Layer 9 of a small transformer language model trained on English Wikipedia (18 layers, counted from 0, width 128).
A neuron adds its activation times its output weights to the MLP's output. To switch it off is to set its activation to zero at one token and run the rest of the model.

Output weights of the MLP neurons that the questions are about. A number n stands for n times 0.0044.
n45: -9 25 -12 -27 44 -72 -26 -58 -34 24 -51 -21 5 36 51 62 -4 4 29 -7 -14 3 -31 9 34 -2 -15 50 8 22 10 -32 -3 4 52 -3 -53 -30 -16 21 -43 -6 -49 -58 33 -19 -15 6 20 24 -2 13 -16 -23 13 32 -32 -3 -5 1 -8 16 -19 51 9 -5 2 5 -19 -80 -27 37 2 15 -23 -40 44 -31 37 29 13 -42 -71 -8 35 -9 -15 -63 -54 10 15 8 19 31 15 -12 9 22 9 -18 -14 -30 6 39 -13 35 -17 8 -21 9 -27 3 17 -5 2 8 32 65 -78 -40 35 43 -13 -22 2 61 -21 64
n64: -5 -21 -16 26 21 -8 -31 18 -50 7 20 -8 -23 -13 9 1 56 18 -48 -62 -50 22 33 2 -10 17 27 38 -2 36 -5 2 3 -10 -13 5 14 -4 -17 -9 -52 4 37 -2 -9 4 -28 -40 -8 53 -28 10 -29 6 -20 9 -17 13 6 49 34 78 -11 -6 38 -10 25 -8 -2 -16 7 -3 -23 -13 -7 29 6 -16 0 -19 -19 -10 -13 -11 -2 2 -9 61 4 -34 -5 -16 -11 26 18 19 22 -3 -20 32 -35 37 14 1 56 -6 5 15 38 23 -53 25 -14 -14 -27 7 -15 -33 18 -18 30 -33 -11 16 -6 -50 -29 10
n105: -3 -18 -6 47 -22 7 54 34 4 -9 -15 29 60 -10 10 -16 -14 29 -28 -1 -32 14 8 -18 -41 -4 2 0 47 3 0 16 22 29 14 8 15 20 -20 28 13 6 -21 -13 -33 3 -10 -2 -48 28 7 9 -19 -1 51 -5 -42 16 8 25 3 29 6 17 18 -12 -20 -8 40 -19 8 3 -40 26 -74 13 -16 -7 1 34 -11 -6 44 2 -9 -9 10 44 -18 -5 -28 -3 23 -16 9 -42 -4 -35 -11 6 -33 4 -28 5 16 25 10 31 -2 9 -11 5 -10 11 -15 22 -19 7 7 13 12 10 -23 -31 -9 -10 -12 15
n117: 35 30 25 -7 -4 22 -3 12 38 33 -15 -15 18 3 26 58 -13 -26 8 -2 -25 -26 58 9 35 -32 -7 -4 -21 41 -51 28 -2 -47 -7 17 -17 -1 23 -3 -36 -14 -45 -14 -19 -10 27 83 -5 -48 31 -4 -22 -28 24 -63 -11 3 -38 -6 38 -2 18 -49 -11 13 -6 -14 41 -9 15 0 -12 -21 20 8 10 -17 3 12 -8 21 -5 -59 25 -11 14 -20 24 53 4 -16 52 -15 3 29 -38 -55 40 -37 -32 -25 -11 41 -16 26 -3 0 -21 0 23 22 -27 -10 30 -40 13 -4 -56 -13 18 3 -23 70 -34 -20 57 25
n133: 9 -23 -8 1 10 -56 6 3 -16 36 -17 -12 -15 -48 24 -12 16 22 9 -45 -21 -2 5 20 -13 25 19 15 23 13 -12 7 1 25 -10 12 34 9 4 -32 26 10 -17 19 5 -2 -13 -76 39 -34 -17 -28 -24 -40 50 -22 38 -61 -31 -19 -52 -8 14 -60 -18 5 -55 -32 -2 -25 -24 -12 4 5 -2 -59 -7 17 27 -21 -24 -8 -25 -1 -27 35 -31 26 23 -27 -3 1 -6 20 -14 53 -13 -43 -32 -28 -40 -45 8 16 -26 24 -12 33 -15 5 -22 -17 -17 6 19 -22 -10 -12 -30 24 -13 36 30 -28 9 -23 -12 15
n142: 16 25 -22 -35 9 -53 -16 3 -1 29 20 2 -22 0 35 2 -9 -9 12 1 -7 -1 36 -12 -19 -52 42 -14 48 36 -4 33 -2 9 -18 -11 2 19 -12 16 20 -25 -1 -45 -50 -3 -18 7 32 -9 -41 -27 24 -10 -35 10 -46 10 -17 -27 -3 38 25 -8 24 -56 -18 -23 32 7 7 -20 -12 -24 -32 -17 -31 -35 -8 25 1 -19 17 -13 -19 -5 -23 14 41 25 22 6 4 56 -2 11 11 -30 16 -17 -38 -17 18 -18 31 -22 -6 -5 33 12 16 -8 9 -10 -23 -5 -24 31 -38 -16 -9 -1 19 9 23 15 29 0
n168: 24 -5 -29 18 -18 21 19 17 15 47 -11 35 9 4 35 12 -1 25 34 -16 3 -29 13 23 -25 18 -30 -15 -11 -62 48 8 -5 20 -14 -6 -22 -13 24 -38 -22 -12 38 -41 -15 29 -18 -13 -53 8 -22 4 -6 -9 -3 -24 -60 -25 43 -14 7 -20 4 12 -44 -17 12 -14 -10 -5 9 -15 -29 -28 -23 -1 -10 0 -12 -1 42 25 34 -16 48 9 -10 8 -21 3 -20 1 -9 -24 -14 27 17 -29 29 -9 -9 10 13 -12 -11 3 13 -66 -11 -36 36 -4 -47 35 18 -20 -40 25 22 -36 -11 -22 -7 12 -31 -36 -12 22
n170: 6 -4 5 10 32 -20 5 15 -38 -2 22 49 -6 68 -26 -62 -31 -3 -3 38 40 -38 9 6 17 -15 70 7 31 34 1 -10 -5 -12 11 85 3 13 42 1 35 6 -4 2 -71 -61 -23 43 -28 8 6 -7 -3 -4 -62 18 -40 10 -4 10 8 3 -15 17 19 7 -16 37 46 7 -15 23 -17 -8 12 20 -44 22 24 -34 35 -1 -31 -28 -15 -3 8 -19 29 -13 -24 -24 22 10 -7 75 -6 15 -15 6 -14 27 34 -34 57 -3 -12 -15 3 32 -28 55 -5 -2 -1 -5 6 -34 11 14 19 -67 16 14 33 -3 -11 -14
n200: 17 -14 35 72 77 -2 -12 -53 -3 -23 3 21 35 37 -28 -14 -46 50 18 33 -11 -8 -3 29 -26 23 -4 -34 -28 11 -3 -29 -7 -9 -1 14 11 27 20 -7 15 25 -27 25 16 25 34 -8 17 21 9 -11 -3 -18 13 13 2 -39 -5 12 36 -1 1 22 -20 -54 26 -26 76 23 -24 -29 -9 -17 -27 -27 -11 3 -8 46 45 41 -13 43 -7 4 29 7 34 20 10 -31 -2 -5 42 -30 40 7 41 19 -23 -26 -1 19 -17 -25 2 -10 50 20 -5 -11 -25 11 47 -27 -7 -6 20 -21 12 12 33 -14 -71 11 -18 6
n207: 23 15 -41 -11 26 -5 4 1 6 7 -4 22 19 -23 39 -23 33 -52 25 -14 -17 27 -22 8 -41 43 17 -17 -19 47 -8 -74 -31 7 16 16 21 -18 -45 49 3 -16 10 3 38 38 5 -6 -26 52 16 -17 -43 -42 -18 6 3 31 -18 2 45 -13 9 -7 5 33 27 -11 -2 -1 34 10 -16 50 4 -14 1 27 13 -1 54 -1 -17 15 17 27 9 9 -8 23 -3 6 -12 -6 -21 -28 -4 15 31 12 3 -21 25 21 -36 -17 4 -72 19 40 -35 -15 -55 17 -53 -11 -23 19 16 -20 5 -43 -14 -43 10 -11 -28 -2
n224: 24 45 7 18 6 -36 -16 -10 16 -15 -9 -38 -28 1 -17 -21 4 22 -10 7 27 5 49 -41 9 -3 -31 9 -30 4 19 28 -28 -2 -10 -7 -32 -13 -3 -4 8 14 -12 22 -9 -28 39 7 30 17 10 -11 -30 10 -17 22 43 -46 27 -11 -24 9 -14 -34 -11 -26 42 11 -16 15 6 -14 1 -21 -10 7 4 -25 -19 -14 -10 10 -6 13 21 -25 3 6 -15 -34 30 25 19 6 23 21 -30 12 0 -40 14 18 43 21 3 31 -22 -28 5 -11 64 -25 18 -22 57 -3 -12 26 25 -9 -5 16 20 38 25 28 43 -26
n240: -57 -18 9 -79 -13 0 21 -12 40 -38 -10 -5 -32 -11 18 -29 -18 8 46 20 -5 21 -7 33 12 18 13 0 16 20 -11 -52 -32 4 14 -20 -6 -5 14 -13 34 9 -24 -26 9 -27 -29 37 -11 13 15 -30 -37 -40 -14 39 -10 20 -20 -6 0 43 19 -43 -14 -27 18 -6 5 30 -7 70 22 -23 13 -34 57 -43 14 11 26 -58 -11 -20 4 7 5 -9 57 -6 -19 24 -12 -14 4 46 -2 0 8 -2 12 -11 -8 23 7 -34 -16 -20 28 -9 18 3 -4 -2 34 -12 -52 8 19 -20 39 39 -6 -5 -22 11 -1 -6
n401: 31 -16 28 -31 29 -28 -38 -44 16 -10 -22 20 -28 -17 65 31 -13 33 -6 32 -11 -7 27 -3 -26 -33 -5 24 6 -3 -29 4 -45 27 -8 -27 8 -1 15 -6 11 -2 11 26 22 33 -29 -15 7 0 19 17 4 21 -27 -9 -1 -15 12 1 -3 -10 16 13 -23 29 45 9 -24 48 66 -28 -68 2 7 -23 32 31 -24 12 -14 -10 3 -37 29 22 3 -50 30 -3 -35 -2 12 6 11 -12 -79 52 -36 -1 -28 -18 -23 34 17 13 34 42 5 -56 11 57 42 53 -10 -45 66 2 -4 5 39 -15 -30 -19 6 25 29 -63
n414: -11 -26 18 15 -12 10 7 25 12 -16 12 3 7 -9 26 29 -13 3 -11 9 11 -30 16 26 18 -14 -14 12 16 -15 -14 -2 -13 25 -47 7 -21 -25 -23 15 -34 -12 -49 8 6 -5 21 -19 -3 11 9 -5 58 -10 -5 -55 -25 -15 12 -14 -21 26 -3 7 11 -28 23 -7 11 18 8 -2 14 -32 -32 -24 -32 3 9 -7 -4 -32 5 -31 -22 33 30 20 -30 11 0 -20 22 -31 27 -12 -28 -6 3 -23 -41 -2 11 18 16 -41 11 22 -39 8 2 -1 -26 -9 -2 5 16 -22 1 46 26 -24 -21 16 -31 -22 3 -38
n451: 19 16 -27 -32 -9 -81 2 26 8 35 -22 -2 -94 10 -22 -31 1 -36 26 8 -19 71 58 14 -15 18 -13 -7 -10 -41 -14 -11 -12 -65 11 -69 -55 -25 -26 -7 22 -15 55 6 -58 53 10 -21 43 -28 7 -20 24 -4 -7 10 -38 -4 -22 13 -25 -10 62 34 -4 32 24 25 -45 4 9 -28 8 -22 -35 16 -19 20 32 5 -20 -12 -2 -46 45 -18 11 60 -4 -6 -58 35 19 1 17 36 -14 -1 20 -57 -2 31 -46 -16 -23 -51 2 40 -60 12 -23 -1 -19 21 -28 58 -9 29 -13 58 38 -63 64 -6 -44 -30 7 -12
n468: 13 16 -2 5 -17 -18 -30 39 -28 -43 29 -9 -35 25 -47 55 41 9 -12 -17 -17 -67 16 18 17 -35 -8 30 -18 -15 13 -41 -10 18 -42 4 -43 6 -4 -27 18 -11 11 23 29 32 -4 -13 28 9 43 -9 12 -8 6 52 -27 -7 46 13 -43 -2 7 11 -20 -20 -66 -34 -25 -46 37 11 29 -4 4 -12 -22 18 3 34 -31 13 -7 1 -15 -29 12 -17 35 -40 -16 -19 -45 -12 14 -26 -21 -24 -1 8 -73 -29 -18 51 16 -24 -19 -7 0 -38 -2 38 -49 -28 9 -26 6 9 4 -11 36 -6 -7 -29 9 -34 -19 -15

Each question names a token from some text and the token that comes next. It shows the activations a of the neurons there, in the order above. A number n stands for n times 0.09.

Then comes g, the gradient of the next token's log-probability with respect to the MLP's output, scaled to length 1. A neuron's effect is roughly proportional to its activation times (output weights . g). A number n stands for n times 0.0039.

" L", then "in"
a: 0 0 0 0 9 0 0 0 0 0 0 0 0 0 0 0
g: 26 -6 -39 -3 -7 21 -29 26 -32 23 12 10 -39 -14 -30 -11 41 2 24 -15 -18 1 -29 -5 -1 -6 -10 4 -10 27 15 55 -35 20 23 -15 -30 -22 -22 -16 -8 -6 -24 5 19 36 -10 -52 -40 -13 -15 15 -30 15 25 -6 0 -18 43 5 -6 7 12 -6 27 -5 -8 22 9 -21 -37 -13 17 -37 14 -45 8 -15 -22 -19 -36 0 -15 -13 -30 -8 -1 25 -23 -29 0 7 17 13 -2 1 1 -28 -22 -25 -4 -35 -2 -2 -10 4 -11 -32 -40 -36 -18 -26 -6 -5 46 6 -2 -18 15 11 -18 -6 -41 6 -58 -49 -11 -22
Which neuron, switched off, lowers the next token's probability most? n133

".", then "1"
a: 33 0 0 0 0 0 0 0 0 0 0 0 0 0 0 0
g: -12 -38 -44 9 -17 19 27 -24 6 -4 -40 -37 -17 6 47 -22 -34 0 21 10 -16 20 -6 -27 25 -9 -13 7 -24 -1 -13 -19 -3 -18 10 38 0 -3 35 31 -1 -26 -18 9 -13 -11 2 3 -9 -9 30 4 -40 -26 -33 -38 -36 36 44 -7 -9 -4 4 41 14 41 -8 2 -46 1 -23 11 8 -27 -27 8 -21 26 10 -6 -31 -5 -22 20 46 5 36 0 16 -25 -4 11 19 -7 25 -29 -21 47 9 -30 -16 -44 9 -16 -12 21 -6 18 9 -35 -22 18 -11 1 -12 -14 11 23 -31 -24 24 -2 -53 -7 -4 -12 3 12
Which neuron, switched off, lowers the next token's probability most? n45

"R", then " Pl"
a: 0 0 0 0 0 0 11 1 0 0 0 0 0 0 0 0
g: 33 13 -22 3 -13 -23 3 13 -11 -26 -4 7 -34 -7 3 18 21 -5 4 -19 26 21 17 -14 2 10 -50 26 7 -57 5 21 -33 8 9 -17 -33 -41 -22 -4 -11 3 -4 30 -21 -14 -6 -25 -44 -8 -9 0 -49 -24 64 1 -24 18 11 -31 17 -15 -11 -40 -17 -6 -11 -26 15 6 -17 -16 -9 10 -34 -50 -1 -17 13 -18 -26 18 -18 15 -11 17 11 -18 33 17 9 -30 -2 -8 16 33 8 -17 -2 -18 18 -3 47 -53 -23 -41 -23 -14 4 24 -6 -18 -26 -26 40 -10 -16 8 9 19 8 -6 -17 7 -55 -23 -13 8
Which neuron, switched off, lowers the next token's probability most? n168

" mother", then " and"
a: 0 35 0 0 0 0 0 0 0 0 0 0 0 0 0 0
g: 8 15 -16 -4 -12 14 -9 -30 42 -31 70 -2 2 40 39 15 -5 35 7 -7 12 -23 26 -11 15 -25 -49 8 39 25 34 -36 11 -34 -2 -11 1 -1 16 -10 1 4 -13 22 -42 -18 -14 -15 -19 6 1 27 3 -8 14 -10 -29 1 -48 63 8 -16 -36 -23 31 -2 -9 19 -20 33 -13 2 0 0 39 -24 16 -9 -20 -13 -16 9 -3 -13 -9 19 -26 2 9 0 -27 -17 -13 -21 -49 0 -4 -27 -31 10 25 32 -12 -12 11 -2 16 3 0 -6 -2 -43 -9 -26 2 33 13 45 -8 -20 18 -24 -25 2 17 -28 -36 -9
Which neuron, switched off, lowers the next token's probability most? n64

"are", then "n"
a: 0 0 0 61 0 0 0 0 0 0 0 0 0 0 0 0
g: 62 11 10 -25 -40 -5 -11 4 16 7 7 18 1 19 -1 17 -10 11 22 1 11 -7 33 -39 -3 31 -8 -5 11 -9 -8 -30 2 -4 -18 -28 -39 -24 -48 10 -31 -17 -21 -25 -15 -11 25 54 -1 7 35 -19 -28 36 -4 -3 -15 4 -34 -24 0 -11 -23 14 26 2 -33 -19 1 14 5 -6 17 24 -38 -47 6 3 15 22 -3 16 -10 -32 6 -3 14 -10 -7 55 24 33 -38 -8 20 10 -5 19 13 -25 19 -54 0 -5 45 11 3 18 10 -15 -16 -11 49 -32 25 -25 -3 3 -33 -22 -7 43 -15 4 26 -1 35 -6
Which neuron, switched off, lowers the next token's probability most? n117

"1", then "'"
a: 0 0 0 0 0 17 0 0 0 14 0 0 0 2 0 0
g: -5 -1 24 -30 13 -18 8 12 60 -7 7 20 2 -29 -1 -30 31 1 11 -19 25 -4 -22 -32 -30 2 -4 22 14 23 -10 -73 -45 5 -5 -39 25 10 19 14 3 -24 -1 -20 -14 33 -9 4 -12 23 -2 21 -2 -8 26 -10 9 24 -3 -17 -15 -15 -43 -34 43 31 0 21 56 -6 -21 -9 -26 72 -11 -34 -33 14 -33 22 14 31 13 6 30 -1 13 28 -7 -6 8 28 15 -4 16 18 -7 9 -13 6 0 -11 -11 -12 17 -10 19 -20 3 -5 0 -25 -35 -3 -13 -25 -19 29 45 -9 -30 -4 -5 -4 9 37 -23 -16
Which neuron, switched off, lowers the next token's probability most? n207

" Mer", then "we"
a: 0 0 0 0 0 0 2 18 0 0 0 0 0 0 0 0
g: 14 -31 -7 -13 7 -25 61 -3 30 -6 36 -7 1 -7 10 13 -16 -25 6 46 13 10 -5 16 37 -14 14 20 20 -46 20 -18 9 -17 -14 -12 -18 15 -22 -15 9 20 22 7 -22 8 -25 4 7 -34 1 8 2 -16 15 4 -19 30 16 26 13 -7 -1 -30 22 -32 16 -2 12 0 -34 47 1 7 48 -12 -6 17 2 -37 1 24 26 -4 14 40 5 -15 -77 21 -46 -38 -25 27 10 -1 33 20 -1 19 7 -17 15 -7 16 -25 -29 9 45 -31 -8 13 34 9 -2 -18 2 -7 34 37 -17 8 33 -16 6 5 4 -39
Which neuron, switched off, lowers the next token's probability most? n170

"8", then " |"
a: 0 0 0 0 0 1 0 0 0 0 0 10 4 0 0 0
g: 31 -35 57 27 10 -10 -25 37 -7 32 3 -31 14 1 -14 -19 34 -23 13 6 12 -1 -10 -2 -10 15 -27 2 -46 -22 23 28 -36 -6 11 14 -12 1 54 69 10 -5 9 -6 38 -1 21 -9 -27 8 -3 -5 -14 17 4 10 -23 -28 4 10 33 -23 17 -20 11 -34 -49 13 27 -1 -28 7 7 -20 -16 6 -32 1 -23 -5 -9 6 -3 28 -1 -41 -9 25 -1 14 41 21 17 -8 -27 -36 29 18 10 5 0 34 28 30 15 -15 -3 -35 19 -15 -3 -51 5 -12 -10 11 -25 -18 5 -52 -10 -1 -34 -21 -6 9 2 7
Which neuron, switched off, raises the next token's probability most? n240

"ch", then "y"
a: 0 0 0 0 0 0 6 0 0 0 0 0 0 0 0 0
g: 19 21 -6 14 -39 -19 -46 -35 3 10 18 -7 -12 -27 -39 15 -11 -13 13 -28 1 -34 -12 -7 -51 -10 -11 21 -49 15 -19 55 26 4 -25 7 -24 -41 -38 -31 -6 -14 -33 7 24 -15 2 17 21 -12 -40 -11 25 -2 15 3 36 -26 -12 -11 -21 -5 41 16 52 -2 -36 10 -6 8 13 18 3 7 -19 -20 -16 -24 16 -1 39 17 0 6 -13 27 -29 2 -63 14 21 -6 21 4 6 3 -16 18 -52 7 22 15 -10 9 8 -14 13 16 -10 0 -3 -34 -40 -8 -19 -17 22 9 1 39 -5 12 5 -5 42 17 -2 3
Which neuron, switched off, raises the next token's probability most? n168

" ", then "0"
a: 0 0 0 0 0 0 0 0 0 0 0 0 0 6 0 23
g: 30 1 -1 -26 3 -25 13 1 11 24 9 7 -6 9 -4 39 42 16 17 12 7 -13 -6 14 22 -28 26 28 17 21 -2 11 19 5 2 -30 6 33 -2 26 -6 -4 55 -27 9 12 -5 -2 -10 12 -6 24 32 20 24 6 -32 6 -9 -22 10 13 34 -35 -2 -10 -28 -7 -11 -7 28 -7 -17 -14 24 -17 -29 18 0 36 39 -20 11 -15 20 -52 -59 2 43 18 -28 -67 -34 19 3 -23 3 8 -4 7 -57 6 -5 62 21 25 -24 13 -16 -7 42 8 -24 15 -4 -9 11 -2 13 -16 6 -14 5 8 1 -1 24 -50
Which neuron, switched off, lowers the next token's probability most? n468

" the", then " group"
a: 0 0 0 0 0 0 0 0 25 5 0 3 0 0 0 0
g: -1 -8 -17 -13 -3 -6 19 -3 13 25 6 -3 23 -8 55 -7 11 29 -32 23 15 -35 15 -11 24 -4 -17 -8 8 30 -12 -20 -20 7 -8 23 19 -12 15 -34 -6 32 -23 2 -29 -7 -15 -45 -1 25 -31 1 -9 -22 56 -38 8 -2 0 -3 6 -4 13 2 -14 -32 -12 -64 6 56 -15 -16 -22 12 64 27 0 -38 8 4 43 -11 27 4 -34 -10 25 15 -11 24 -34 13 -32 0 17 1 16 -36 20 21 -10 14 -21 40 39 1 -4 -7 -1 -22 -35 0 -34 6 -29 0 22 2 18 -19 -3 14 31 22 21 10 17 31
Which neuron, switched off, lowers the next token's probability most? n200

"8", then "."
a: 0 4 0 0 2 13 0 0 0 0 0 0 0 0 0 0
g: -9 -8 -11 -17 2 -1 2 40 8 30 -5 33 12 -15 23 -60 16 -12 -12 21 28 28 18 -18 2 -51 26 16 29 28 22 -32 8 -17 -9 -16 14 31 30 4 -42 -7 1 -25 -3 38 -18 19 10 11 17 -22 12 10 -33 -10 21 -25 -4 -32 -33 20 -39 22 25 -30 -51 28 39 10 -56 -18 11 42 36 6 -25 -10 -25 -17 46 9 6 -21 24 8 -14 12 -5 4 1 -16 6 1 -29 -15 8 9 -20 -23 -27 3 18 16 -24 15 14 -5 13 -5 2 -14 -3 5 5 -3 -28 39 -2 22 -25 23 29 11 24 47 -7 -18
Which neuron, switched off, lowers the next token's probability most? n142

" b", then "rie"
a: 0 0 0 0 0 0 0 0 0 0 0 0 0 0 0 94
g: 27 4 -3 -32 18 -3 13 -22 9 9 -49 42 -6 16 -11 11 -14 -24 14 48 -22 -22 -10 10 -19 0 4 32 7 6 -6 10 24 -24 33 19 6 -3 33 -2 -22 -16 -38 -1 -27 -8 -34 17 21 -1 5 11 10 65 26 -3 3 -21 -6 13 -3 15 37 -13 11 22 5 -41 -6 5 -2 40 -12 -7 -2 -2 26 18 20 6 3 -2 -7 -28 -21 9 -3 22 -9 -21 3 28 -44 5 27 -16 -32 16 24 -3 -52 39 30 8 33 13 6 -46 -13 16 49 6 0 -10 1 6 5 -4 -24 -39 17 -62 -3 -41 -18 28 39 13
Which neuron, switched off, lowers the next token's probability most? n468

" Cam", then " sl"
a: 0 0 15 0 0 0 0 0 0 0 0 0 0 0 0 6
g: 7 1 0 13 13 -3 21 34 -14 -5 18 23 -1 -16 13 -29 -8 10 1 8 -46 36 -28 44 -7 41 -3 -10 32 -24 14 18 20 20 9 8 23 7 54 26 8 -20 0 -5 -10 -37 -67 42 -1 11 -8 11 25 -9 6 -18 9 -25 -19 -16 -8 -8 19 -35 -33 -31 20 -7 27 -13 -6 -14 2 3 -3 10 -25 -36 2 -3 13 -14 -38 11 25 -24 -4 23 -13 7 -17 -22 -22 -18 27 0 -13 11 33 -2 15 5 -16 6 -1 32 0 -4 65 49 27 53 18 10 12 -23 -19 22 2 -37 25 -28 -32 -24 -25 24 15 22
Which neuron, switched off, lowers the next token's probability most? n105